Layer 6 of a small transformer language model trained on English Wikipedia (12 layers, counted from 0, width 128).
A neuron's activation on a vector x is GELU(weights . x + bias), where the dot is the dot product.
The model reads these tokens: "," " Sc" "a" "ev" "ola" " mult" "if" "lor" "a L" "ind" "l" "." "," " Sc" "a" "ev"

The vector x that enters this layer's MLP at each token. A number n stands for n times 0.0079.
0 ",": -34 177 114 12 34 -148 -50 -133 72 169 60 -416 -132 -119 74 209 -47 -99 78 37 6 43 81 -312 -167 63 86 165 247 -49 -142 171 244 121 144 -74 -184 -61 -108 83 264 -110 -112 -36 86 35 48 171 129 -24 -68 130 -54 -23 -71 133 -130 19 -328 -310 -63 120 142 242 56 -14 33 -42 -198 -93 -124 -52 -146 -31 26 202 -182 -13 -59 32 30 -185 6 -46 -41 -42 -171 -209 -226 65 219 -112 -28 35 95 124 -31 251 193 91 -140 -268 -30 -276 -76 -40 145 -168 -40 125 -100 -162 141 138 225 64 135 6 -9 117 69 -9 -20 225 -68 -1 -36 63
1 " Sc": -193 210 64 -10 85 -206 -10 -123 -97 199 141 -216 58 -54 -82 131 -136 -129 103 214 124 151 90 -120 -12 130 26 168 250 75 -68 132 -8 80 61 -73 -120 16 -70 -52 242 -71 29 -3 -68 -14 -30 208 -154 -110 -8 148 -92 -64 -13 186 52 85 -10 -231 -39 -67 154 58 111 -224 -9 8 71 -134 -71 -143 -163 -117 -61 133 -117 -60 -83 45 102 -327 -195 8 90 45 -118 -13 -332 -35 173 77 -15 52 99 188 41 203 -67 -9 -67 -330 -121 -293 -154 -160 97 -108 75 -19 -50 -57 104 110 281 126 412 -10 -148 182 100 -113 -17 101 -94 -180 -29 236
2 "a": -216 257 -8 -26 103 -288 -117 -101 -4 49 152 -301 -14 -28 -133 114 -161 -202 143 218 -34 155 9 -191 -39 75 75 206 162 -14 7 146 -7 55 12 -119 -91 -58 35 -63 223 -36 50 -30 -46 86 -85 234 -122 -67 -18 122 -59 -54 11 180 33 -9 -68 -192 26 -35 82 69 171 -213 -23 -20 144 -95 0 -172 -168 -163 113 117 -187 -40 -121 -136 136 -202 -140 -144 106 100 -110 -111 -292 1 250 113 58 43 73 142 74 305 190 -48 62 -275 -125 -199 -74 -120 35 -159 68 53 -1 -89 101 168 112 80 432 -27 -87 240 102 -108 -76 90 -200 -71 -62 212
3 "ev": -248 187 46 -102 68 -293 -52 -106 23 97 221 -245 8 -56 -77 63 -183 -183 74 245 17 117 -132 -151 -73 64 121 217 217 -49 -39 195 -21 46 128 -17 -77 -38 19 -9 231 10 116 -44 -55 109 -105 154 -160 73 -118 180 -125 -39 81 213 71 33 -8 -199 -74 -16 53 84 163 -152 106 20 114 -43 25 -164 -162 -164 103 148 -148 -97 -186 -85 133 -234 -103 -81 117 -55 -150 -32 -289 -13 267 61 -7 -15 5 164 67 243 85 -118 -94 -320 -148 -224 -2 -115 85 -176 -28 45 171 -107 130 71 215 41 371 -75 -64 235 47 -74 -70 4 -117 -56 -112 280
4 "ola": -261 187 15 -28 58 -157 -1 -125 33 55 111 -291 15 -37 -151 22 -145 -194 91 245 -128 58 -10 -49 0 30 177 175 137 -2 123 164 8 112 68 -119 -129 -32 64 38 184 -33 57 -94 -8 67 -18 215 -139 35 -179 215 -113 6 33 263 25 6 -159 -200 -44 -68 60 39 54 -236 31 2 122 -87 96 -131 -143 -148 116 103 -198 -75 -277 -10 52 -184 -137 -213 53 45 -160 -94 -282 3 232 -34 62 -73 42 229 83 330 114 -69 -16 -306 -96 -240 19 -165 55 -192 27 121 172 -84 72 143 99 41 436 -18 -173 162 130 7 -46 98 -125 23 15 260
5 " mult": -161 244 39 -40 100 -196 32 -96 -33 18 41 -226 122 -104 35 141 -247 -45 44 208 54 124 44 -190 -106 219 78 242 221 105 -32 209 -55 -18 125 -10 -184 -133 -51 7 266 -59 70 -4 -105 106 4 71 -95 32 -62 182 -51 13 -32 222 -47 -22 -143 -151 64 9 189 61 44 -172 -21 6 111 -146 -71 -171 -165 -106 71 30 -59 -13 -65 0 150 -264 -120 -186 -64 53 -102 -142 -207 -32 156 -33 35 -61 49 161 120 236 -103 80 19 -294 -176 -195 -139 -255 92 -139 44 49 24 -51 184 136 323 -34 447 64 -116 227 -20 -142 -46 23 -95 -212 -22 170
6 "if": -148 369 77 -35 135 -204 -32 -109 30 16 171 -237 65 -137 -19 137 -148 -143 16 239 0 79 56 -199 -140 108 125 232 165 -69 -107 141 -117 -33 97 31 -101 -104 7 -27 225 -54 65 33 -119 216 -128 178 -159 122 -3 80 -97 -11 31 182 -24 -12 -137 -209 -11 81 175 146 113 -257 27 21 222 -123 20 -67 -168 -38 96 21 -171 12 -98 -49 109 -206 -136 -321 -89 49 -136 -161 -76 -116 171 31 104 -33 -38 0 88 178 98 -60 68 -284 -216 -237 -136 -207 126 -144 60 88 66 -99 67 71 284 48 401 109 -2 280 0 -37 -176 92 -110 -181 22 226
7 "lor": -145 305 46 70 165 -220 -14 -108 56 37 208 -248 46 -93 17 149 -212 -166 89 289 102 69 -66 -155 -63 -24 122 232 111 89 106 148 70 -60 59 29 -116 -74 51 -58 222 -19 -17 -106 -33 76 -37 173 -251 123 -50 121 -104 -9 -102 268 72 -34 -236 -167 29 -9 103 11 22 -241 55 -5 168 -76 4 -160 -212 -43 173 87 -162 -53 -185 78 77 -267 -115 -241 -63 72 -152 -188 -159 -20 193 -68 13 -62 41 188 111 194 6 4 1 -288 -131 -279 -3 -150 88 -189 85 126 84 -84 69 165 148 -22 383 63 -88 162 17 -87 -64 63 -142 -77 -49 304
8 "a L": -191 240 48 58 10 -311 -37 -69 156 -32 51 -199 27 -26 -102 108 -177 -187 79 263 -7 93 -23 -196 -55 4 98 190 78 4 69 168 13 -112 35 12 -119 -57 20 47 258 8 -50 52 -47 17 -102 181 -224 86 -25 208 -130 -87 -75 211 12 -30 15 -212 -31 -92 155 -4 80 -171 5 -48 7 -108 44 -137 -262 -179 137 107 7 -13 -12 59 107 -238 -139 -224 13 -44 -95 -99 -240 -4 256 -85 102 -37 69 118 174 296 -20 -29 -101 -287 -246 -236 -50 -194 -12 -142 38 108 122 -72 186 137 229 63 433 42 -151 161 118 -36 -36 164 -74 -38 -97 266
9 "ind": -214 194 15 -16 60 -103 -42 -105 177 123 161 -242 194 -75 -44 128 -174 -265 -20 228 -68 122 -92 -75 -125 79 39 109 113 47 71 132 -41 50 60 -67 -223 -90 78 -3 263 -1 64 37 -48 159 -40 174 -189 61 -53 73 -78 -33 151 125 12 18 -130 -252 -126 -9 171 -28 68 -345 71 40 68 -84 75 -108 -206 -73 155 140 -97 -80 -101 -4 67 -229 -86 -151 -92 -21 -123 -60 -256 -126 213 11 10 -155 64 204 189 264 132 -105 -119 -267 -93 -290 -7 -200 147 -72 106 -50 117 -8 111 100 244 36 388 10 -142 185 22 -27 -106 141 -127 -109 -61 319
10 "l": -281 284 14 61 7 -248 -33 -45 37 -24 180 -219 60 -108 -18 127 -146 -262 26 247 -11 121 -74 -151 -110 -31 68 217 134 63 71 173 -15 -37 99 -8 -168 -38 61 2 225 -82 15 -9 -42 74 -115 266 -277 162 6 150 -146 -8 89 122 38 -14 -167 -234 -140 -79 116 -27 -1 -147 95 45 88 -118 17 -74 -214 -139 158 178 -138 -83 -87 -67 79 -181 -114 -285 33 8 -178 -136 -170 -50 191 -42 142 -40 75 156 213 261 63 -126 -2 -267 -116 -223 44 -199 168 -149 33 37 119 -95 114 209 178 10 351 37 -88 172 20 -9 -65 133 -93 -72 -82 315
11 ".": -289 173 73 16 154 -181 22 -180 170 51 135 -319 65 -71 -132 100 -117 -269 89 243 -107 95 -16 -134 -38 86 22 284 198 -28 -37 140 17 145 114 -98 -179 -9 -59 -57 271 -95 28 77 6 67 -3 143 -175 139 13 176 -94 -26 -82 232 -17 106 -204 -171 -100 45 90 214 38 -114 62 -22 93 13 -9 -189 -201 -83 129 60 -210 62 -155 -26 48 -251 -89 -198 85 -3 -174 -65 -152 26 224 -58 124 -56 105 155 95 237 86 -69 -124 -251 -140 -233 7 -156 -81 -136 -52 119 -55 -97 63 92 253 130 348 -92 -68 124 43 -116 9 80 -61 -79 -1 201
12 ",": -225 188 108 -3 179 -169 -15 -138 115 65 186 -335 4 -71 -113 92 -104 -225 59 175 9 81 21 -169 -60 113 43 270 179 -67 -72 164 27 69 40 -179 -225 8 -133 -76 302 -80 47 98 78 15 24 185 -207 77 59 166 -99 -87 -53 202 -12 59 -178 -196 -67 92 100 226 71 -175 77 -101 186 71 37 -136 -198 -130 72 64 -190 41 -215 1 117 -233 -74 -148 64 -18 -163 -58 -156 33 187 -58 92 -57 108 203 128 211 103 -24 -106 -235 -125 -247 -24 -132 -102 -119 0 95 -126 -108 101 120 227 148 338 -79 -154 195 36 -95 14 40 -97 -97 -10 209
13 " Sc": -213 188 57 22 155 -220 -14 -105 -90 179 164 -168 66 -78 -105 81 -173 -178 103 174 117 140 70 -97 13 139 0 202 246 51 -45 117 -65 98 31 -77 -161 13 2 -92 224 -59 40 -20 -32 10 -11 200 -189 -149 -23 157 -71 -75 -4 179 80 93 50 -212 -70 -62 124 51 114 -173 28 -27 120 -88 -59 -141 -162 -45 -40 140 -151 -38 -180 39 72 -311 -231 -8 139 28 -121 -20 -279 -87 144 89 5 45 101 194 33 163 -35 1 -32 -383 -81 -283 -137 -154 91 -78 51 -18 -17 -96 103 115 282 67 468 -34 -123 174 90 -135 -48 118 -56 -204 33 280
14 "a": -234 248 -5 17 120 -295 -93 -108 34 44 156 -241 -18 -41 -147 78 -158 -244 140 185 -28 154 -17 -167 -8 93 56 235 176 -32 42 148 -56 55 -10 -143 -154 -62 33 -82 203 -14 45 -54 -15 57 -64 223 -143 -76 9 145 -62 -62 23 157 62 31 -21 -189 -24 -19 74 62 150 -152 34 -68 119 -45 10 -163 -216 -123 161 120 -185 1 -188 -126 124 -196 -198 -145 123 97 -136 -88 -212 -47 202 111 64 -8 92 171 98 278 197 -29 54 -312 -66 -212 -35 -119 -7 -159 56 50 16 -122 111 169 112 71 474 -59 -104 241 78 -118 -84 87 -166 -93 0 222
15 "ev": -261 174 45 -59 89 -291 -22 -127 56 101 204 -182 14 -69 -112 40 -193 -243 83 218 15 115 -155 -128 -37 52 89 238 242 -60 -16 188 -53 55 93 -42 -147 -25 27 -24 216 24 95 -33 -3 84 -85 146 -172 50 -94 180 -124 -31 86 169 93 66 33 -197 -111 5 45 83 131 -115 154 -28 120 -7 50 -139 -207 -111 147 136 -145 -46 -241 -82 115 -214 -166 -85 117 -54 -176 -30 -204 -29 224 47 5 -49 39 197 87 215 114 -94 -74 -346 -105 -236 20 -98 52 -178 -46 34 167 -132 125 72 222 35 423 -128 -81 233 32 -86 -67 3 -110 -85 -51 287

Each question shows the input weights of one neuron of the MLP. A number n stands for n times 0.003.

n202 (bias -0.046): 33 -151 -49 -10 119 79 -48 247 143 132 -31 42 44 -71 -164 -50 32 -80 90 -50 -85 69 79 0 172 51 -28 24 66 -97 -75 29 68 17 157 -62 126 24 82 96 -14 69 56 157 -82 15 -98 -43 2 46 70 -26 -73 -11 128 -148 -15 -36 139 -24 90 41 201 81 -152 -5 86 73 -49 36 -216 6 45 111 4 111 -130 111 93 116 130 -75 -35 -129 6 -114 64 -79 -12 -158 67 88 58 -212 -198 -92 13 117 22 -30 -34 -86 -1 -10 30 -30 -113 -32 -324 36 51 -57 -39 -118 -145 -210 51 180 48 135 174 -135 -81 -182 67 -75 6 -194
On which token does it fire most? 6 "if"

n421 (bias -0.118): -65 -35 -9 45 145 -145 -105 208 41 -84 -126 -189 -147 -48 -50 -115 3 163 -81 58 -4 206 -9 -102 25 -107 -5 -74 81 -35 -56 233 -21 -166 -90 -174 98 -292 160 171 180 -2 185 -155 -38 210 89 -71 -38 -4 90 171 -198 75 76 -116 224 -78 -2 -233 -20 -199 69 77 28 164 -143 -64 87 -66 -52 12 -122 74 -229 -31 -158 277 -42 -48 56 -32 -87 123 45 -152 126 0 251 -247 -19 123 229 0 115 80 -22 -7 -32 76 32 43 224 169 -33 101 64 32 -130 98 100 5 -100 -112 -150 181 -174 -66 -14 -42 -73 103 -45 -97 87 -20 126 5
On which token does it fire most? 14 "a"

n146 (bias -0.028): 141 87 57 -37 -73 122 -45 -27 -90 14 -214 -22 -119 29 -171 -212 47 63 -59 -57 2 -21 16 -150 -2 -138 -9 -89 -83 -67 9 42 56 -118 90 2 48 -41 73 -4 -35 -26 100 89 -3 37 78 82 -8 -25 21 -210 26 -68 174 38 100 103 214 -71 -139 105 23 115 -29 82 44 -72 -97 -88 -8 -97 5 174 59 -25 -161 102 -125 46 -93 -56 -134 22 109 -136 -124 10 -24 88 31 -40 -68 32 188 33 27 -67 38 -76 251 87 -24 207 52 -93 147 -76 25 18 -25 -93 115 -96 -7 115 0 243 -174 101 -233 -181 137 111 34 -194 5 76
On which token does it fire most? 13 " Sc"

n31 (bias 0.059): 88 -24 67 -61 206 -26 113 -65 -145 -67 3 -161 29 -96 -100 -94 106 -96 123 59 37 85 72 141 212 -87 -69 19 296 4 97 -82 26 -77 137 -59 104 105 25 -198 166 -160 -57 62 -100 -58 -18 -77 72 8 97 -73 -63 15 -142 -50 -6 61 105 -89 15 87 -94 134 -74 47 -105 10 -174 -51 197 153 92 -47 -150 137 -290 -4 -109 115 -128 66 37 19 -90 -101 -34 93 96 257 -234 -150 56 -177 -44 -176 -26 -65 41 -76 9 -125 120 120 -166 85 93 23 51 -180 104 294 52 -38 -78 156 77 80 7 -89 22 -114 7 -59 -98 -208 150 -50
On which token does it fire most? 13 " Sc"

n255 (bias 0.042): -148 -38 58 -168 -14 97 -18 119 14 57 154 78 -55 -21 -160 -107 -100 -85 -67 10 6 8 -31 99 -146 39 96 -126 -149 14 56 18 31 14 61 47 12 -83 -5 -119 -220 -49 -53 -167 -104 -2 152 52 18 -4 4 -38 -57 16 -36 150 -29 47 -150 -16 43 -125 49 -140 156 169 -18 -49 16 14 33 -62 43 90 33 128 163 72 31 -102 -42 40 -109 66 -46 157 54 234 15 13 67 162 -113 29 70 41 -114 -70 3 -146 -2 -26 251 40 -65 74 -47 -32 -62 17 14 13 64 -1 46 109 26 -9 -31 171 0 -219 -67 -149 -126 32 127 -102
On which token does it fire most, and how strongly? 14 "a", at about 0.27

n226 (bias 0.088): 45 89 39 -157 -67 157 -72 247 -152 -19 7 -53 -57 44 -40 -62 -53 -111 -23 -153 138 27 -127 62 -2 -169 -85 -18 -255 -103 204 -64 17 -113 -131 144 122 10 -28 -62 -35 25 -49 -50 -61 -45 -78 -76 42 233 133 -9 -73 8 102 90 12 -48 -66 86 -80 124 103 -169 20 -141 85 -11 77 15 78 -143 112 47 94 -89 -76 82 -188 -85 -31 65 -83 -95 -82 50 -172 -24 -14 130 80 131 -13 29 10 -90 23 34 137 -9 -65 90 14 -26 -41 -20 62 106 -61 -86 49 -54 184 -58 42 124 -7 96 -73 151 -6 277 -51 -6 57 58 -46 105
On which token does it fire most? 10 "l"

n504 (bias -0.146): 44 -75 6 -72 -7 176 118 241 -55 -150 -108 56 108 52 -63 -92 -90 120 81 -3 67 152 -15 -81 -188 141 99 143 58 191 -32 -18 70 135 194 -151 140 -17 41 61 2 -6 31 118 -25 -117 107 79 -1 -126 34 -220 -120 173 197 -5 101 -53 160 -193 -36 -33 -120 217 -156 105 24 139 -41 107 -152 46 68 -82 -163 -119 48 -85 -42 26 -80 -18 -28 -198 -118 -58 141 -21 -53 -60 -88 -152 166 53 94 -81 -36 -12 -195 -72 13 -326 80 17 36 83 -52 37 -82 -41 52 -219 104 -37 -80 8 85 -7 -93 24 -10 -107 19 -40 -4 -41 -47 -132
Its three highest activations, in order, are on tokens 5 " mult", 13 " Sc", 1 " Sc"

n144 (bias 0.103): 37 62 15 0 31 130 117 -13 -52 55 -40 -37 83 118 165 -26 -82 -29 -16 42 135 -71 -165 -121 141 1 90 -48 145 -123 142 224 -29 59 -49 17 42 -197 44 45 -60 29 -106 -141 -38 60 7 31 38 63 49 -144 -1 98 220 3 -29 -141 60 72 145 -76 -9 -111 73 -87 -89 41 -10 -68 50 -208 -15 128 -23 -45 79 5 -219 -59 -115 -23 52 35 36 6 71 -47 74 102 -80 -109 -58 164 86 -29 63 20 43 59 76 127 -137 16 -27 -22 -71 -246 -145 28 45 -79 25 50 -49 -131 -17 -18 131 -156 24 -4 38 -102 -42 -83 4 82
Its two highest activations, in order, are on tokens 7 "lor", 5 " mult"

n186 (bias -0.014): 48 46 -105 84 -16 57 -6 99 10 -66 -253 -9 -123 130 -55 -62 94 63 33 -31 46 18 -123 -31 -28 74 -19 -332 -36 -127 85 -33 -210 18 2 52 -32 58 107 -128 124 42 19 28 -161 172 -20 -238 37 -74 234 -246 -113 14 52 5 139 143 71 18 -217 52 -105 167 -197 -36 -8 -10 -8 150 -11 78 -7 59 -116 -22 143 -59 -193 -161 0 -130 -143 -120 54 56 133 -134 21 -61 99 -15 -4 0 113 -176 160 -56 216 -81 99 0 -5 -106 -15 20 74 -57 -6 8 -129 140 88 90 -30 20 45 16 -35 -49 -2 -159 -168 72 35 146 173 268
On which token does it fire most? 14 "a"

n472 (bias -0.091): 108 -69 -22 -15 -2 -122 -46 158 -20 81 109 -21 104 -65 0 -30 -104 2 39 -52 -34 188 -19 37 122 -21 -217 82 -94 94 50 74 -67 -152 50 -165 59 74 61 63 155 72 122 1 -10 -106 51 -127 135 -13 -156 85 13 -9 -171 -185 -201 -49 89 54 -50 -27 132 24 -185 85 33 148 48 191 -162 52 -31 85 -104 41 -107 -144 -140 98 110 -95 152 77 94 148 -54 58 -70 221 -114 19 98 1 -71 -96 -171 23 143 32 40 -43 -50 -76 -87 91 -55 -40 -118 -36 -207 216 -21 57 -36 98 7 -59 58 36 5 47 -126 28 92 -120 19 3
Its two highest activations, in order, are on tokens 13 " Sc", 1 " Sc"

n103 (bias -0.075): 53 115 33 115 82 -36 -176 15 -139 26 -58 113 -58 -339 57 98 212 98 -70 124 203 6 -74 -20 -56 -22 -77 1 -76 32 181 5 -2 -124 -186 211 -71 -49 108 111 152 9 28 -42 62 89 185 -64 74 141 181 -220 -156 -8 41 90 29 -124 -47 -113 -11 29 -25 70 39 -116 -267 -103 -2 -142 -56 60 -152 116 220 -118 101 6 -292 -21 -20 -90 -5 49 215 55 56 -32 64 -97 37 194 -177 19 -63 0 123 -203 128 140 31 189 -67 184 -15 -6 127 -4 -69 60 24 51 79 -201 -375 -21 -22 -90 142 -25 105 -41 -149 -10 6 -57 33 137
On which token does it fire most? 7 "lor"

n489 (bias -0.074): -67 0 -105 -67 49 107 -30 -44 9 -169 -83 -89 -69 -44 46 66 -5 66 -41 -152 58 46 -128 54 110 -42 155 -96 -76 -3 56 195 -83 11 22 -8 -35 124 -16 6 -13 1 85 34 -108 234 1 35 67 -30 -19 80 16 111 7 38 -27 -109 51 -67 85 119 50 -151 -43 155 158 -12 -202 -142 61 -49 -2 -162 -32 126 -16 69 43 -34 -40 121 -90 -131 -86 -97 -48 -36 11 -29 -9 19 -14 23 54 12 42 -58 102 -65 7 -15 -21 44 171 -116 4 -117 -90 -132 -120 -125 14 -135 -168 164 158 -41 72 -81 -13 -27 3 105 16 32 236 5
Its three highest activations, in order, are on tokens 4 "ola", 10 "l", 14 "a"

n269 (bias 0.001): 111 -52 -25 -29 140 -123 -47 25 -85 29 -118 -60 -86 -147 -134 -120 -36 20 41 -105 76 -65 -135 40 160 -65 -4 83 -117 20 208 42 130 -122 -11 -185 96 -6 49 84 -28 23 120 -92 27 126 202 154 -92 -15 89 3 -31 -207 10 -90 -85 -10 125 33 23 102 -87 -93 -48 36 7 9 -18 98 109 55 -16 -73 -221 61 -142 103 -49 14 176 88 -27 -22 -117 12 -93 -66 46 -65 64 -89 -22 -201 29 42 38 -65 73 -37 -29 -12 -71 132 29 -61 -22 -48 158 158 25 42 197 30 40 40 -27 -20 20 -95 -37 90 -29 -5 90 46 -44 -46
Its two highest activations, in order, are on tokens 4 "ola", 12 ","

n108 (bias 0.001): 59 80 -42 130 -168 58 47 98 -147 -156 89 198 -113 -40 17 56 -122 -181 -82 -203 20 67 7 148 67 189 177 -111 33 105 103 -36 -56 66 -94 203 19 122 -174 44 -108 -178 3 -123 -102 11 -28 -146 89 69 85 0 -82 -81 30 -96 42 -61 46 -29 13 138 -69 44 -20 44 -54 -75 -41 -152 37 35 -245 -80 -132 30 270 17 148 56 -86 193 -156 202 -177 38 -181 -79 -164 78 220 68 176 -15 105 117 -36 -188 38 44 108 -143 -9 125 -171 -104 -137 13 -59 -165 5 -83 127 135 144 104 -76 90 -143 -32 40 104 -154 32 -40 -55 169 149
Its two highest activations, in order, are on tokens 1 " Sc", 13 " Sc"

n184 (bias -0.110): -46 -92 -19 82 -30 -3 -39 -97 -62 -23 -35 -32 -48 0 48 -57 -109 190 -32 117 -15 -31 -47 64 120 12 56 3 -41 9 -42 46 -70 -39 6 -141 -53 37 77 201 281 74 1 -70 -164 -102 -41 12 -74 -37 14 39 -124 51 35 -177 -129 76 166 -124 75 185 9 70 -40 58 -5 61 -29 2 186 50 -115 -123 -32 109 77 39 -178 -43 10 -17 111 141 7 -69 -34 -13 60 -117 -19 -28 -211 169 137 -132 -243 -45 -159 -42 -303 -91 -36 128 -56 -40 131 78 -58 -18 271 324 56 -60 -89 -132 -30 76 -42 -65 -35 57 -33 21 -2 -68 132 161
On which token does it fire most? 3 "ev"

n298 (bias -0.122): -10 33 -103 -14 -60 84 13 -12 -61 -70 -77 228 -94 54 -165 91 -195 -118 -82 161 169 104 80 -117 -241 -39 147 -109 -100 127 77 -56 107 -73 -66 246 -61 -100 -1 -172 -87 21 -109 84 0 -10 49 28 89 -2 202 77 -45 -191 13 160 -76 88 -109 39 -10 -85 -12 52 -124 31 -204 -44 -100 -27 145 24 0 117 41 233 67 122 67 70 -145 111 -142 102 124 -83 40 -250 227 14 8 37 34 -40 73 42 104 53 98 130 53 -57 -152 8 17 -70 -203 33 -154 -106 68 3 173 -130 -103 -57 -100 117 63 71 -16 -104 57 -154 28 18 87 16
On which token does it fire most? 8 "a L"

n297 (bias -0.031): -50 -32 100 -253 -10 111 -245 -115 -58 -28 15 -109 111 -141 -137 81 -224 173 39 -14 -145 53 56 58 -123 9 327 -57 -190 -88 -71 8 -223 -59 -24 24 61 -49 53 18 92 197 0 -5 -7 -201 -75 -99 68 -13 279 -90 -33 -11 297 -28 75 23 139 -32 -159 137 100 96 -45 65 113 -154 -110 143 -18 3 -66 -68 -126 42 -27 -59 25 268 131 396 126 107 169 146 86 -263 82 44 146 145 52 229 0 -46 -7 14 98 -165 -75 -87 -61 -80 -4 40 62 -52 -7 -73 8 -75 -26 143 -118 -249 -89 -79 0 82 9 81 -236 -85 65 -106 -32 -15
On which token does it fire most, and how strongly? 3 "ev", at about 0.73

n159 (bias -0.131): -92 23 -152 -88 45 54 -41 96 -203 -31 54 -10 253 71 -1 89 9 -6 -42 -202 44 11 -110 -50 11 -113 30 51 -27 24 -40 92 30 -92 17 -76 -28 41 7 146 10 -33 132 97 54 10 253 37 18 -130 -16 -254 -21 -89 19 -24 10 136 132 -136 -19 16 52 -9 156 62 -54 171 -111 178 -78 -138 100 93 -1 -31 -123 -168 100 -54 18 17 102 38 -55 55 -171 42 -96 -11 96 34 -99 7 -31 47 75 60 43 -7 -53 133 50 -73 -3 -63 -78 -77 -90 -76 -19 -34 56 72 125 57 -52 -55 -26 -119 135 -50 -20 -145 104 45 -31 -9
On which token does it fire most? 1 " Sc"

n267 (bias 0.072): -67 -38 -47 -62 -17 17 -14 12 -208 -159 65 169 92 -17 -16 -128 8 -38 93 -109 -86 22 48 32 23 -89 -193 36 -140 -28 133 -53 140 -14 208 93 -6 87 -32 105 -2 -90 -82 -85 21 1 -69 122 14 -96 -60 -26 -36 -71 9 143 -47 -47 -49 51 -44 -85 53 -78 -161 21 11 16 -24 -143 -95 -7 294 -232 -86 20 76 122 -161 -95 -118 40 -84 2 37 -36 145 126 -28 105 114 60 32 6 130 -41 13 -39 -105 -118 -89 56 143 -73 135 90 -96 38 -127 271 37 -7 5 39 -12 105 178 -12 -10 -28 180 -23 22 -65 73 -3 -137 89
On which token does it fire most? 4 "ola"

n248 (bias -0.158): 110 41 98 -22 -92 -253 -227 18 -139 227 -181 24 -104 -13 -180 150 121 -76 -171 292 254 -40 130 -44 -65 -54 17 -77 31 9 53 -100 -216 -43 -145 5 -45 40 -72 133 23 -100 -27 -35 -117 263 115 50 -70 -185 83 176 80 68 -254 -47 -367 202 210 108 -81 -32 -32 -20 -113 7 -10 124 33 165 -87 33 165 -173 137 -122 164 -104 26 21 79 37 -37 149 106 -44 96 -22 212 5 -143 -61 29 -30 71 -56 55 -66 186 -74 -8 -133 -115 -145 -136 79 -150 69 148 85 -165 2 80 -120 -41 29 -6 -6 111 55 132 -32 69 -242 67 124 -41 0
On which token does it fire most, and how strongly? 1 " Sc", at about 0.15

n471 (bias -0.032): -102 -17 58 59 123 94 83 -17 54 -64 -20 215 -17 -51 104 -12 -180 72 54 -108 -111 55 -153 46 -64 -38 130 203 -53 247 -128 -163 97 160 -54 -96 11 3 -106 326 112 -14 -12 13 12 23 10 -34 94 -30 203 28 18 -127 -25 21 32 -33 -116 -24 36 -95 -53 53 152 -132 -96 -20 -5 -81 -217 0 83 -111 41 -62 87 -131 -104 -110 -150 243 -217 -69 -39 -32 133 207 -131 108 -67 -45 -51 -26 232 2 51 -36 -105 -3 -41 -27 -44 8 74 -123 9 -178 -30 -92 191 -82 43 95 10 -83 -96 44 -69 -80 30 86 197 -177 62 -80 8 -85
On which token does it fire most? 5 " mult"

n425 (bias -0.049): -66 236 -111 344 -182 -150 -82 -40 -39 -33 -207 -23 -131 77 -54 7 259 -109 159 -58 -10 -198 81 -15 159 -181 -61 -27 -77 84 67 -71 55 -24 101 -117 -38 74 100 -80 -362 -27 -110 0 -18 -204 7 -158 -191 212 227 48 111 -70 57 -110 113 -83 253 -4 98 -47 158 279 -106 -29 -127 109 -113 50 -145 -10 -30 -15 72 -89 46 -52 76 -70 -7 94 -122 18 36 135 25 -62 23 -94 24 -78 -91 8 -93 143 -44 69 122 194 -104 -25 -168 -241 105 -99 160 -31 -219 -138 126 124 -89 76 40 61 -37 -69 102 109 188 72 -145 102 127 149 193 -15
On which token does it fire most, and how strongly? 8 "a L", at about 2

n82 (bias -0.083): 0 17 -3 115 -1 19 -50 -83 -25 -105 33 62 28 -105 -74 39 -155 151 -94 -12 -143 -34 -12 41 -131 -154 -72 -145 -71 -106 -68 50 -13 70 126 63 47 100 124 110 25 115 -14 -1 -10 -79 -62 75 -7 92 2 -174 0 -53 -2 -18 211 -83 -168 45 153 43 118 -22 -58 -98 60 -89 2 41 -10 -163 124 -45 -54 85 -47 3 72 65 154 106 -145 132 -80 -17 113 42 -7 -8 -59 -4 191 -30 113 100 -25 -77 42 133 -87 -103 -2 -18 -81 -31 45 -38 -47 -208 -53 -197 -141 -176 -4 105 281 14 60 -79 56 -176 89 67 -21 132 -62 -199
Its two highest activations, in order, are on tokens 1 " Sc", 9 "ind"

n482 (bias -0.015): 254 101 -52 -28 -184 -135 -49 -83 -18 -42 -27 -55 152 91 169 -141 105 -118 -47 56 23 34 -115 -16 -48 212 17 124 23 -182 -113 -206 -74 -34 -34 -55 44 12 78 101 -142 -69 208 94 -122 -198 5 68 -145 36 19 99 73 -145 20 46 -68 216 114 -69 74 161 87 -133 -88 -87 -165 43 33 -5 43 98 -49 -14 138 -130 29 118 -87 -54 86 -30 -72 113 177 -38 86 56 -115 78 -4 -122 10 29 -67 -56 -61 17 92 10 257 -260 0 -152 214 201 14 68 62 -57 82 2 23 -80 -100 -57 -5 49 53 -117 -72 -5 73 53 30 -49 104 -230
Its two highest activations, in order, are on tokens 14 "a", 15 "ev"

n182 (bias -0.074): 58 173 -62 -8 -77 54 50 -62 27 174 -145 -116 -31 -87 -241 -148 -43 104 -71 -178 54 25 60 182 113 -22 -35 169 153 37 -63 -98 21 80 98 -139 -78 194 116 -139 -15 -163 -250 89 127 99 46 -41 89 -126 -146 96 157 8 -163 57 101 8 219 -42 -8 -149 121 92 -6 -62 -171 130 -36 -94 61 -130 -25 101 -135 -15 125 52 66 48 -5 -38 -76 -19 -32 -118 -104 -42 -26 -43 -172 52 40 89 -115 -24 -54 -30 38 44 -104 -141 72 -32 194 111 -10 115 15 194 32 7 -3 -168 -61 -91 -124 26 85 89 -190 -247 159 299 83 140 73 -35
Its three highest activations, in order, are on tokens 0 ",", 13 " Sc", 1 " Sc"

n500 (bias -0.057): -104 -73 -40 -58 104 -102 45 64 -240 -116 22 33 -171 42 -15 -79 -202 -11 86 -7 -118 -73 -88 120 130 -168 -149 -62 160 12 76 249 224 -94 -113 87 -124 -69 -132 25 178 132 -95 132 167 70 79 -61 -79 -104 -10 -59 -171 225 -135 28 -5 251 -80 212 -132 202 104 130 -131 67 -177 21 58 -13 69 12 33 -27 -37 113 160 102 -63 120 -250 49 40 142 17 70 -174 109 -6 -158 -32 -197 76 -8 102 -50 -27 -145 198 177 15 80 -85 -57 -33 -135 -120 -18 -16 -105 32 223 23 -43 -54 -24 -17 148 172 9 -25 -143 18 78 19 82 78 70
On which token does it fire most, and how strongly? 11 ".", at about 0.21